Layer 3 of a small transformer language model trained on English Wikipedia (11 layers, counted from 0, width 64).
Take only the direct path to the model's output, skipping the later layers: a vector added to the residual stream pushes a token's score in proportion to its dot product with that token's output vector.

Output vectors of the tokens that the questions are about. A number n stands for n times 0.064.
" away": -8 11 -11 0 -1 -6 -8 -13 -6 -4 5 21 6 -4 6 13 -15 14 0 5 -7 -11 11 4 3 14 -12 3 -1 -10 -2 10 -18 5 0 5 8 -10 6 -1 -10 3 4 -5 2 -9 4 6 -6 -11 9 0 -7 -8 -11 -2 -14 2 3 11 -1 -13 -20 -21
"mile": -20 21 -3 -1 7 -4 3 8 -8 1 15 3 -9 -15 10 10 3 11 4 8 -2 -18 6 5 -1 16 -6 2 -12 -9 -7 -5 -18 12 -4 -1 14 -3 -17 6 -11 1 1 -14 2 -16 0 0 10 -19 0 10 -7 -6 -27 -12 -18 -9 9 9 -3 -12 -10 -20
" Ахэм": -70 67 -54 -1 -6 -26 -25 -24 -35 -35 5 29 -12 -48 24 11 -37 80 35 69 -23 -39 37 51 10 57 -3 -20 -11 -61 2 31 -73 40 -18 8 60 -22 -39 17 -52 46 -8 -73 -32 -48 -11 -2 34 -70 3 21 -41 -14 -64 -31 -38 -36 63 85 -43 -28 -54 -94
"cast": -13 12 -13 -19 14 -7 -13 14 -11 3 -8 13 2 -17 7 9 -19 15 15 13 1 -9 8 14 5 14 1 9 18 -1 6 -4 -17 9 -2 21 16 -4 2 -5 -3 2 -4 -13 -2 -8 4 -4 5 -7 1 3 -6 -3 -23 -1 0 -9 7 18 -12 6 -16 -25
" Insecta": -33 38 -23 4 10 -10 -21 -5 -4 4 5 31 -5 -22 19 18 -17 9 25 31 -15 -27 12 5 29 29 -5 4 -1 -17 1 23 -14 3 -1 2 37 -2 -3 21 -33 17 -5 -29 -21 -34 8 2 5 -23 -7 -3 -6 12 -36 -1 -8 -25 18 37 -12 -16 -26 -33
"ize": -15 17 -22 7 12 1 -25 4 -14 -9 -4 7 -12 -18 7 13 -5 20 4 15 7 -26 13 10 -10 4 0 14 12 -14 -7 7 -27 10 -6 4 6 -19 3 4 6 18 -4 -19 -8 -12 3 1 4 -12 -3 -9 5 -19 -5 7 3 -16 19 16 -19 -3 -18 -20
"length": -23 17 -21 -13 1 -11 -12 -7 -10 8 1 0 -6 -5 -6 23 -14 13 28 15 -11 -13 11 34 -3 17 -2 -6 -19 -14 7 7 -29 8 -8 2 19 -10 -7 3 -19 19 0 -12 -4 -13 -1 4 22 -13 7 7 -28 -10 -18 -12 0 -20 14 27 -13 -10 -17 -32
"DeFazio": -67 64 -53 -2 -7 -24 -24 -23 -35 -36 4 27 -11 -47 27 12 -37 77 32 68 -25 -39 38 49 11 56 -3 -21 -15 -62 2 33 -69 39 -16 9 57 -20 -40 13 -51 46 -7 -72 -31 -48 -12 -1 36 -68 1 24 -38 -13 -62 -29 -36 -37 62 84 -40 -30 -51 -92
"rated": -18 22 -27 -3 0 -16 2 -10 11 2 10 -4 -14 4 -9 7 6 17 11 18 2 -23 18 -1 7 8 -6 -4 -2 -29 -4 30 -24 14 9 -8 31 -5 -1 2 -8 20 -8 -13 -6 -17 -16 10 -2 10 -14 -5 1 12 -17 -18 -5 -7 6 12 -8 3 -9 -27
"CEST": -20 26 -2 1 8 -3 4 -16 -9 -12 -4 -10 -17 -18 22 15 -13 2 35 29 -4 -3 23 15 10 26 5 -6 8 -23 -19 15 -42 19 -6 -2 25 -4 -6 4 -9 18 -17 -34 1 -16 2 -2 4 -27 -6 11 -3 -7 -44 2 -19 -21 48 31 2 -5 -32 -42
"\n": 4 -5 0 -2 -5 0 9 1 -2 17 3 -2 9 3 -4 -6 -3 -3 12 1 7 2 -3 1 -8 1 4 -15 0 -10 -1 -8 -2 0 9 -3 -6 4 11 -17 10 -10 -9 -7 19 9 0 0 -8 -10 2 0 5 6 12 3 -6 -1 13 5 -1 -3 -7 5
"hy": -11 22 -14 6 0 -5 -16 -3 -6 5 -8 0 -5 -3 7 0 -23 1 19 17 -7 -6 5 8 -14 7 1 -4 -10 0 -16 6 -8 -2 -17 14 -4 -9 -2 6 -13 11 15 -9 10 -12 -9 1 11 -6 -7 -2 -9 -13 -12 1 -13 -8 11 12 5 -11 -4 -23
"ability": -17 25 -25 -7 -3 -14 -5 2 -16 7 -10 14 12 1 0 15 -13 8 8 9 -8 -15 22 2 13 13 12 1 5 0 8 21 -19 10 -19 0 9 -10 -10 0 -13 3 1 -17 -27 -10 -18 -6 -6 -6 -4 14 -7 3 -10 -5 -16 -18 14 17 2 5 2 -18
"called": -26 30 -28 3 22 -10 -14 6 -16 -27 4 2 7 -2 9 17 -29 6 4 25 -15 -16 15 39 -2 17 13 -10 12 -10 1 26 -23 5 5 -5 34 -17 -17 -2 -45 26 8 -14 -11 -31 1 2 14 -32 -7 5 -5 -8 -41 -20 -5 -19 15 28 0 3 -30 -40
" Swing": -21 24 -22 6 -14 -17 -5 -2 -6 -7 9 21 11 -6 7 1 -11 13 11 9 -8 -15 17 6 7 15 -3 8 7 -16 3 19 -3 3 1 1 15 -8 -5 -4 -5 6 -15 -11 -13 0 3 -1 5 -8 -6 -6 -7 -4 -13 -14 -9 -12 18 26 -9 -2 0 -9
"rthropoda": -35 38 -7 0 1 -12 -3 -6 -19 -4 -14 18 10 -23 23 -3 -29 27 37 45 -32 -3 33 17 -1 25 8 -15 -6 -57 9 15 -55 15 -2 4 48 -10 -12 1 -18 24 -8 -49 -7 -23 -1 -8 -5 -33 -14 5 -10 -20 -24 3 -31 -35 33 48 -17 -7 -52 -56
"ing": 1 -1 -6 10 -11 8 3 5 9 1 -12 0 8 12 -3 12 -8 -1 8 6 -8 -3 3 -5 -3 2 -3 -8 20 13 -2 9 -7 1 -8 1 17 -18 -7 -10 4 -2 -5 0 -5 2 -1 6 -8 -18 1 -1 -6 5 -5 3 -8 14 2 4 6 15 -1 -17
",": 6 -7 -1 2 0 5 6 -3 0 12 5 -8 4 2 -3 4 10 0 -12 -10 -13 -2 1 -2 -2 -5 -3 -1 4 1 -4 -1 1 -7 7 6 -2 2 4 -4 10 1 -9 4 13 -3 8 1 -8 10 7 6 3 5 9 1 -10 3 4 -7 -1 -4 7 -9
"es": -4 3 -14 2 -3 -9 2 2 8 -14 -1 -2 5 -9 -6 9 -22 -7 3 8 -10 4 1 6 2 3 4 -4 18 -4 13 5 -10 6 -4 -10 6 -3 12 8 0 -1 -13 8 -7 -11 -5 -2 -8 -4 -1 -3 -4 11 6 6 3 -2 0 6 5 15 1 -20
"inomial": -31 18 -24 1 0 -30 0 -5 -24 -4 17 34 -3 -2 -1 7 -32 10 18 29 -18 -14 27 8 -3 36 7 8 -14 -20 -30 35 -46 4 -16 8 28 -12 -13 14 -27 28 -12 -35 -18 -14 -9 -10 19 -33 0 12 -1 -22 -27 8 -11 -10 21 37 -19 -3 -19 -46
" by": 2 0 0 -5 -1 -2 3 5 0 7 7 2 1 5 -1 17 0 11 -1 1 -8 -9 1 7 5 7 -1 -6 5 1 -3 4 -10 -7 -1 0 6 1 8 -6 0 -11 -4 -6 3 9 5 9 -1 -9 3 -7 -10 1 -7 -3 -6 3 -1 5 -10 5 -10 -16
"t": -13 -2 0 -11 -9 -8 -5 -9 -3 -1 2 -1 -10 7 5 11 4 -19 11 -2 -14 -7 1 1 -1 -4 8 -5 -8 1 -3 14 -10 -2 -5 1 2 -7 -10 -6 -5 -4 -6 3 -5 -12 -9 9 -1 -3 10 -7 6 -12 9 -3 -2 -14 -1 3 2 6 5 -4
"Gls": -27 30 -8 -5 1 9 -9 -10 -17 -9 -3 18 2 -7 24 -18 -27 6 21 25 -9 -19 24 4 0 22 -15 1 15 -41 13 26 -35 16 -6 12 22 -15 -16 -11 -11 20 -2 -30 -13 -16 3 7 5 -33 2 0 -11 -5 -47 12 -13 -16 26 38 0 -8 -20 -37
"th": -8 1 -12 8 3 -3 3 -16 11 3 -9 15 -12 4 -8 11 4 7 7 -1 -4 7 10 3 -4 -1 12 -3 2 3 -1 13 -7 5 -5 1 8 2 10 5 -1 3 3 10 12 5 0 -6 -5 1 6 12 3 2 -7 3 -3 2 4 2 4 3 -3 -7
"ers": -5 10 -15 9 -4 -2 -1 -11 -1 6 -11 3 12 7 7 12 -14 3 14 10 -5 -4 10 8 -4 7 -5 7 16 -4 -2 -1 -9 10 -13 1 9 -7 -11 7 6 2 -13 -1 -11 -7 3 -3 -1 -20 5 15 -11 19 -9 3 7 10 11 16 8 10 6 -13
" positions": -10 18 -13 -2 7 -1 -11 -8 -16 9 -6 1 -2 -8 19 8 -10 11 9 7 -9 -8 9 11 1 18 -6 -5 5 -11 -8 7 -17 5 -5 -3 2 -9 -1 5 -13 6 1 -9 12 -5 -7 8 -2 -13 -1 -2 -5 6 -5 -14 7 -11 15 17 -10 9 -8 -21
"ts": -17 9 -11 -8 -6 -9 6 -6 -6 -10 -9 7 -8 3 2 18 -8 -11 10 8 -15 -8 5 2 4 3 5 -7 -4 -3 7 17 -14 2 2 11 17 -9 -11 -3 -8 0 -7 -5 -7 -11 -13 5 5 -11 9 -7 2 -19 5 -11 -8 -14 3 17 -2 5 3 -13
"ions": -10 20 -19 4 -16 3 -18 1 0 3 -8 8 -21 -4 1 11 -14 6 10 19 -9 -14 18 11 17 6 2 -4 15 -5 18 22 -16 -3 -18 -2 6 -10 -7 0 -5 17 -7 -15 -1 -11 3 -3 1 -20 -7 3 -6 -7 -4 -18 -14 -17 22 12 15 6 -11 -22
"recogniz": -12 22 -17 7 12 -12 -12 -10 -12 0 5 7 -4 -12 3 -1 -3 22 10 18 -8 -19 10 9 2 17 8 -5 13 -12 -3 16 -21 14 0 -2 7 -11 -4 13 -8 12 -3 -6 -6 -13 -2 5 1 -18 -11 -7 -10 -12 -19 -12 -10 -14 19 11 -11 -22 -24 -25
"onym": -23 34 -2 -5 -5 -9 -9 -8 -5 -10 -15 0 -4 -23 -5 17 -18 -4 17 17 -3 -15 8 17 -4 14 -1 2 -6 -19 -3 12 -21 4 -7 -4 28 -5 2 0 -17 17 7 -16 -4 -9 -11 -6 8 -12 4 17 -9 -6 -23 9 -7 -18 -12 29 8 10 -23 -26

Each question shows what one neuron of this layer's MLP adds at an activation of 1. A number n stands for n times 0.0062.

n62: 16 22 5 7 12 -12 -14 1 8 -20 -13 -5 25 3 0 28 21 23 -13 7 38 -16 28 15 42 1 18 37 -37 -41 7 20 -47 -12 -2 25 -34 -18 -21 33 -20 -23 12 22 7 27 -48 -29 3 -9 -22 -5 -5 0 13 2 9 -35 33 -8 -26 -32 -6 -4
Pushed down most: "ing"

n97: -6 13 22 -21 22 24 0 0 -8 -5 -26 3 6 -34 23 -12 13 2 39 4 15 -6 -7 -13 2 31 -28 22 -51 0 7 -3 14 -6 38 7 -14 -36 0 31 -24 24 43 -5 32 9 -33 -2 1 2 7 50 37 -11 40 3 2 37 -38 38 17 10 7 -18
Pushed up most: "onym"

n87: -11 7 1 20 -16 15 12 35 4 38 -20 10 -22 -10 26 -9 15 -43 16 -6 0 31 -40 -33 25 -16 -42 -42 -18 -52 -49 -15 -31 11 -26 33 -34 18 -26 -23 21 -1 -55 -22 -12 9 10 -12 -8 -17 6 1 -10 -20 3 3 4 39 14 -2 -27 -8 -52 32
Pushed down most: "called"

n53: 4 -33 -10 -14 -3 18 -4 12 35 5 -11 -26 9 31 -23 16 7 2 37 -10 -39 -25 24 41 12 21 -37 7 -28 34 -35 36 -10 23 32 -7 -6 18 -8 -3 -4 -6 -4 -8 -7 -12 -7 -17 -16 19 3 -21 4 1 24 35 25 -20 19 16 -6 9 -17 -38
Pushed up most: "length"

n90: 35 -18 -24 22 -22 -19 9 10 34 -6 -9 9 -8 -1 -39 33 -51 33 47 11 -26 4 3 37 25 -24 9 11 42 -9 -3 28 -9 6 9 0 -45 1 -3 19 9 22 -12 -8 17 15 15 -11 -10 24 -11 -8 -1 0 2 -50 12 31 13 17 45 4 -7 -19
Pushed down most: "mile"

n11: -3 -5 -23 -5 33 1 38 7 -15 8 6 -10 -21 8 12 6 18 6 -19 -38 3 -8 -35 -39 19 -15 14 -15 11 -3 11 48 -1 28 8 -17 15 -37 -49 -14 16 10 13 34 -29 17 13 34 -10 9 -45 -6 -3 30 -7 0 4 -15 2 24 39 15 -3 -29
Pushed up most: "rated"

n68: 22 -19 -7 -14 -46 50 -9 -3 9 1 14 -2 2 23 -20 -14 -6 15 -26 52 1 -29 26 3 -5 34 20 40 20 -41 -18 30 5 -27 10 -15 20 27 -8 -4 22 15 4 -43 9 17 8 -31 38 -27 -6 -13 -2 -15 15 32 9 26 11 5 -9 5 -4 20
Pushed down most: "t"

n29: -20 25 4 16 -29 -1 2 -6 7 33 -32 -1 -7 4 8 -5 -15 -21 5 -31 -62 -5 4 35 -30 -43 -24 27 -28 12 8 22 25 38 -14 47 -20 -5 14 6 -18 10 44 34 -29 -37 5 21 10 11 14 -23 7 -47 -18 21 3 -23 10 -9 -6 -10 -20 12
Pushed down most: "\n"

n104: -38 -26 -32 26 18 41 1 16 2 -14 -1 1 -9 29 -55 15 -8 51 -44 -10 35 -14 16 14 -36 -2 -6 -6 14 10 16 -2 1 -19 17 -28 9 10 13 28 6 -12 -37 -3 14 -1 -39 36 -2 34 2 9 -14 22 2 8 -5 -9 -4 8 14 -4 9 -15
Pushed up most: "rated"

n54: 42 32 17 -6 -42 -1 -38 47 -27 1 -3 2 12 -51 13 20 -15 -25 7 26 15 47 16 -6 17 33 5 16 2 32 -20 32 27 -23 18 2 -8 -7 -20 59 -4 11 36 9 -13 -11 -7 -36 -3 -6 25 1 49 -39 -4 20 12 5 34 13 25 -3 14 19
Pushed down most: "rated"

n40: -7 48 11 -12 41 24 -21 22 -25 -9 0 -10 9 -16 -17 -15 33 -4 -3 -22 2 -41 19 16 21 -39 14 -3 -3 22 -2 -17 7 -15 1 25 4 41 -3 -20 -30 29 21 -4 9 20 -31 13 10 -28 21 12 20 8 3 -9 3 22 -7 12 12 2 15 21
Pushed down most: "rthropoda"

n27: -21 -9 28 20 -19 -2 16 -74 1 -7 35 -2 17 -16 0 -11 -29 3 40 19 -15 13 29 -12 -25 60 18 -9 -12 -26 -61 16 35 -11 -5 6 6 -21 -5 6 1 -12 -1 25 34 -10 -5 2 4 1 15 2 -2 2 -25 34 44 -20 -26 -53 9 -20 23 -14
Pushed down most: "ions"

n69: 17 28 32 7 -24 -40 -20 8 -16 -20 7 -9 2 -3 16 29 6 -6 18 -33 7 26 -53 -44 -26 15 -29 -28 -5 24 -12 7 16 -15 -17 -10 -25 -13 -19 -12 -5 -20 -22 12 -10 -48 -70 18 10 -28 -14 2 13 -27 -29 -5 -24 -31 -35 -14 -6 -8 1 -2
Pushed up most: "t"

n50: 14 -3 -16 27 10 4 -22 9 3 9 -15 -7 12 7 -32 -4 28 25 -3 -30 15 -12 -14 0 25 9 19 -14 34 -26 33 3 -10 6 -19 -2 -18 43 -12 14 51 -11 41 1 21 -20 1 14 -26 0 -25 -5 -21 -38 -9 -77 5 -43 -4 -43 -16 -30 -13 8
Pushed up most: "recogniz"

n116: -36 20 2 -7 49 -3 12 1 -14 37 -34 -40 2 -19 -2 19 27 -25 -25 -9 42 -19 -23 13 26 -47 -12 30 1 -12 22 24 -6 1 -52 -43 -41 10 20 41 13 -3 54 -20 -11 0 28 -13 37 -17 6 25 -2 -41 40 17 1 -4 24 -12 -17 -36 -1 -21
Pushed up most: "ize"

n126: 8 0 -2 -60 25 13 14 3 -7 -18 -11 -31 -3 -22 -26 18 -34 -20 -1 29 14 -16 -8 -6 2 -1 19 15 66 2 2 -11 -5 -19 13 -24 42 -7 -12 27 36 37 14 -36 3 -13 0 25 2 -15 22 -24 10 -2 10 0 -12 -30 19 10 16 4 -7 40
Pushed down most: "th"

n122: -29 0 39 26 -17 26 21 10 -1 -27 52 -30 18 -11 4 20 -16 3 -30 13 -6 8 -22 35 2 -22 -23 -26 34 -35 -17 -7 -2 -19 -22 -3 17 -45 -16 -40 -6 18 36 52 49 39 -37 16 -27 25 -5 23 -5 -7 -15 24 22 11 -16 25 -1 3 25 -24
Pushed down most: " Insecta"

n88: -5 -7 11 16 -7 -10 8 -35 -8 5 -33 -14 -19 12 -40 -13 -14 -16 25 25 11 -28 -66 -5 12 -4 -6 33 -3 18 20 -7 0 -3 7 -2 -67 11 15 -13 3 -13 13 -39 13 -53 4 26 19 -1 23 -4 -6 34 -2 -17 -32 4 20 -5 11 -39 -33 6
Pushed down most: "inomial"

n56: 32 -16 -4 20 -5 -27 -24 25 4 38 -43 -33 -5 16 21 3 7 1 23 19 -11 7 -15 -9 -26 -47 5 -14 -19 27 -18 25 -4 -31 23 -14 3 -26 51 -15 -25 -10 -38 27 -34 2 10 45 -36 1 21 -17 -35 65 -8 -40 -7 30 25 14 19 -22 -9 -25
Pushed up most: "ing"

n86: -35 24 21 15 18 41 17 38 -26 -30 -16 10 -45 -21 2 -20 -7 18 72 7 -2 34 -54 -20 25 -46 47 13 56 -19 -17 -14 13 23 -26 9 -45 -16 -24 43 57 25 25 -22 -9 -21 14 -7 24 13 22 11 -7 -3 -11 -32 16 14 -32 -21 -34 -19 -19 61
Pushed up most: "ize"

n113: -7 -6 -8 6 27 2 10 -7 7 -10 -19 23 21 22 27 -54 -43 -21 -8 38 -16 7 39 49 3 15 13 -4 11 -21 2 34 30 3 20 8 10 10 30 12 -23 -8 -11 23 4 -16 -41 -28 -3 62 2 11 18 16 -12 0 2 0 11 -25 -6 -16 0 5
Pushed up most: "called"

n80: 24 -29 -4 15 -16 13 -8 -16 -35 -26 -33 15 -5 48 29 25 -45 12 21 -21 -15 1 3 -14 20 5 -9 21 4 -19 11 -26 15 11 -19 8 -15 32 -2 -16 -6 -9 16 19 -27 -12 22 20 -35 -29 -12 8 3 14 6 7 -16 24 24 -5 15 -22 17 -20
Pushed down most: "rated"

n58: 49 11 -9 -22 48 5 17 -42 -23 -20 7 9 11 18 -11 -55 -43 -6 17 -17 0 -29 -20 3 8 59 5 3 24 -16 22 44 -2 -7 -13 -29 10 9 -23 2 -11 -3 17 7 -40 6 0 6 -17 5 24 11 28 7 -15 1 9 13 -1 -4 13 18 38 0
Pushed up most: "Gls"

n2: 44 0 5 -11 22 -15 -11 -1 -9 17 2 54 18 -8 7 21 -3 6 7 2 -14 -48 35 -16 -4 51 2 26 48 -2 15 2 29 -14 2 32 -40 21 9 -33 9 18 -45 -2 -6 2 4 15 -12 26 -40 -9 -12 -1 -8 1 -13 -43 -7 10 -20 7 11 23
Pushed up most: " Swing"

n89: -30 15 -16 -19 -11 17 -10 -31 30 -10 10 -7 -43 21 -56 65 10 -11 -18 -15 5 -32 -28 21 -25 -16 -7 6 -6 7 -14 -3 10 -1 -7 -19 -23 58 -13 -24 -13 -23 -32 -37 -27 -9 1 31 -7 37 15 -9 24 -28 -11 10 -6 26 2 8 36 -1 15 13
Pushed down most: "rthropoda"

n45: -40 -17 -1 -63 11 -11 -33 36 21 0 10 -22 8 -55 -2 -13 -9 -7 24 -9 -5 -5 -14 14 26 -2 -4 48 13 15 1 -11 -8 18 10 27 -19 4 -29 -14 -20 -7 5 -1 27 -24 8 2 31 12 20 25 -9 15 0 15 -9 -3 2 -11 4 17 4 -3
Pushed up most: "cast"

n4: 38 20 -7 -14 12 4 16 -38 7 19 37 -3 -28 63 -17 3 27 15 -5 7 -5 19 7 3 0 40 -5 25 -10 -12 22 -9 25 -31 -15 -11 24 -37 10 -36 -45 11 -39 27 -13 -13 25 -8 30 27 16 -19 -35 -14 -9 5 4 -21 13 8 23 -21 9 -38
Pushed up most: "length"

n83: -11 8 11 -18 -16 17 19 6 8 23 3 -10 38 8 8 -16 -12 40 -47 20 -27 -22 -42 10 34 0 -5 39 -11 24 9 -10 -17 6 -18 -14 -19 -28 3 -14 0 16 17 3 -9 -14 10 20 -10 -6 3 -30 -3 21 -20 63 25 18 -23 9 -8 -40 -4 0
Pushed down most: "CEST"

n17: -8 39 -11 -8 -12 44 11 36 -21 8 -38 3 -28 2 51 26 -45 -9 15 -22 11 31 -8 9 20 32 12 -6 -1 -7 -26 5 12 44 -18 2 18 8 -18 -7 6 28 -39 -22 -30 -15 3 -11 47 4 -17 -6 -18 -8 -2 -44 54 2 -11 39 6 -12 5 21
Pushed down most: ","

n25: -41 -4 43 15 0 -27 46 4 16 20 18 -8 -44 -18 15 -34 24 15 25 -66 29 34 -26 -6 6 -58 -16 -46 -27 0 -11 -22 24 -28 21 -5 -1 -7 53 -5 33 -14 15 12 58 33 2 28 35 -23 3 21 -32 24 2 -78 23 -24 -24 26 -26 -28 18 11
Pushed up most: "\n"

n127: 34 25 24 -6 -7 -9 5 -1 1 33 -2 2 12 -25 19 -11 -18 -6 13 16 -14 -48 29 -25 -6 16 -40 -41 -17 4 6 -37 -4 -28 29 -10 5 -28 16 -17 1 -26 35 4 -24 -6 26 10 -6 -43 16 -8 -28 32 -4 5 27 31 20 27 17 17 14 -34
Pushed down most: "th"

n82: -28 -8 -21 -9 -34 20 13 -11 -20 35 6 3 -13 5 -2 -1 -9 19 -3 17 31 -51 6 8 -24 -2 15 19 -11 35 16 8 0 1 2 25 -3 18 -29 -10 -14 -7 -16 -29 21 -34 6 -18 -14 9 -7 1 -51 -39 12 5 -37 -16 21 -1 40 3 20 1
Pushed down most: "es"

n52: -42 23 -17 -22 14 17 -25 5 1 -23 4 -10 -9 14 0 13 2 -11 -20 -24 -9 1 -60 -18 0 18 31 -8 -17 -16 -20 13 -15 8 -10 -12 9 26 -5 -17 -51 -21 -13 20 -10 -3 -14 -5 19 -6 -21 -50 30 27 17 -8 9 -16 1 8 1 -8 -26 7
Pushed up most: "called"

n85: -7 44 -32 23 50 -12 14 17 -9 14 -1 -7 -13 -24 32 -14 -19 -11 27 -11 -24 37 -15 12 -24 41 22 -3 4 40 14 17 -19 19 -21 31 15 13 5 3 -12 0 8 23 15 28 -3 -11 23 -27 -12 0 31 4 14 -32 -11 -35 -8 2 32 7 6 -12
Pushed down most: ","

n35: 37 -37 2 29 -8 6 18 -3 -11 -20 19 -2 -3 6 26 -7 8 -1 28 -10 15 24 21 -19 -42 -8 -6 -22 -10 30 27 5 -16 -22 -22 -8 -1 -28 6 45 -12 8 18 7 3 -15 32 29 -51 -47 0 10 -22 47 -21 -24 24 6 3 35 -2 -41 41 -39
Pushed down most: "onym"

n81: 1 -20 -11 -7 31 20 -4 -11 27 16 -2 25 -3 -9 28 8 34 -28 8 -8 -5 -11 3 5 10 -17 -28 -20 8 31 3 10 10 -9 6 7 5 -22 0 23 -21 4 8 -32 -5 -31 -15 4 17 26 44 16 -12 -2 -23 -9 19 -22 15 -25 11 14 18 -28
Pushed up most: " Insecta"

n10: 26 -14 -13 -25 17 -5 -6 32 -24 -19 6 -1 26 39 0 19 2 28 -17 -29 -22 -6 -21 -10 21 26 -10 -16 8 12 18 23 -9 -40 9 15 14 29 19 -10 6 -15 21 23 -8 51 -19 -37 -23 -17 13 3 -6 -2 31 28 -7 16 10 29 -6 2 -42 27
Pushed up most: " by"

n112: 19 -14 11 10 -29 1 -17 -19 17 2 0 30 -15 9 4 5 9 38 5 -14 -27 5 4 15 -7 40 25 40 4 18 6 8 -12 -26 -1 5 -27 7 48 42 12 5 -3 -6 19 27 -6 -32 37 10 -24 -30 -17 -22 -47 -10 33 -5 -36 -19 -20 12 21 -58
Pushed up most: "inomial"

n16: -40 19 25 26 -33 30 3 5 25 6 -4 24 23 4 3 1 11 -23 9 27 35 -2 44 -22 15 -21 -1 0 1 24 -13 -34 -21 -8 -5 -21 20 -14 -32 10 22 21 -21 -34 -15 -16 -8 -1 3 7 17 -30 39 -12 11 3 26 13 11 -9 -18 51 -33 -19
Pushed up most: "rthropoda"

n103: -3 -11 -7 26 10 -5 39 -18 6 8 23 1 21 -14 43 -9 2 -8 -11 6 -24 43 1 7 25 -43 -3 31 -3 0 -28 -5 -5 13 -20 -2 0 -4 13 4 19 20 2 -12 0 -18 -11 40 49 28 -1 -17 -4 7 -22 4 -23 4 -21 -4 15 21 -12 -27
Pushed up most: "CEST"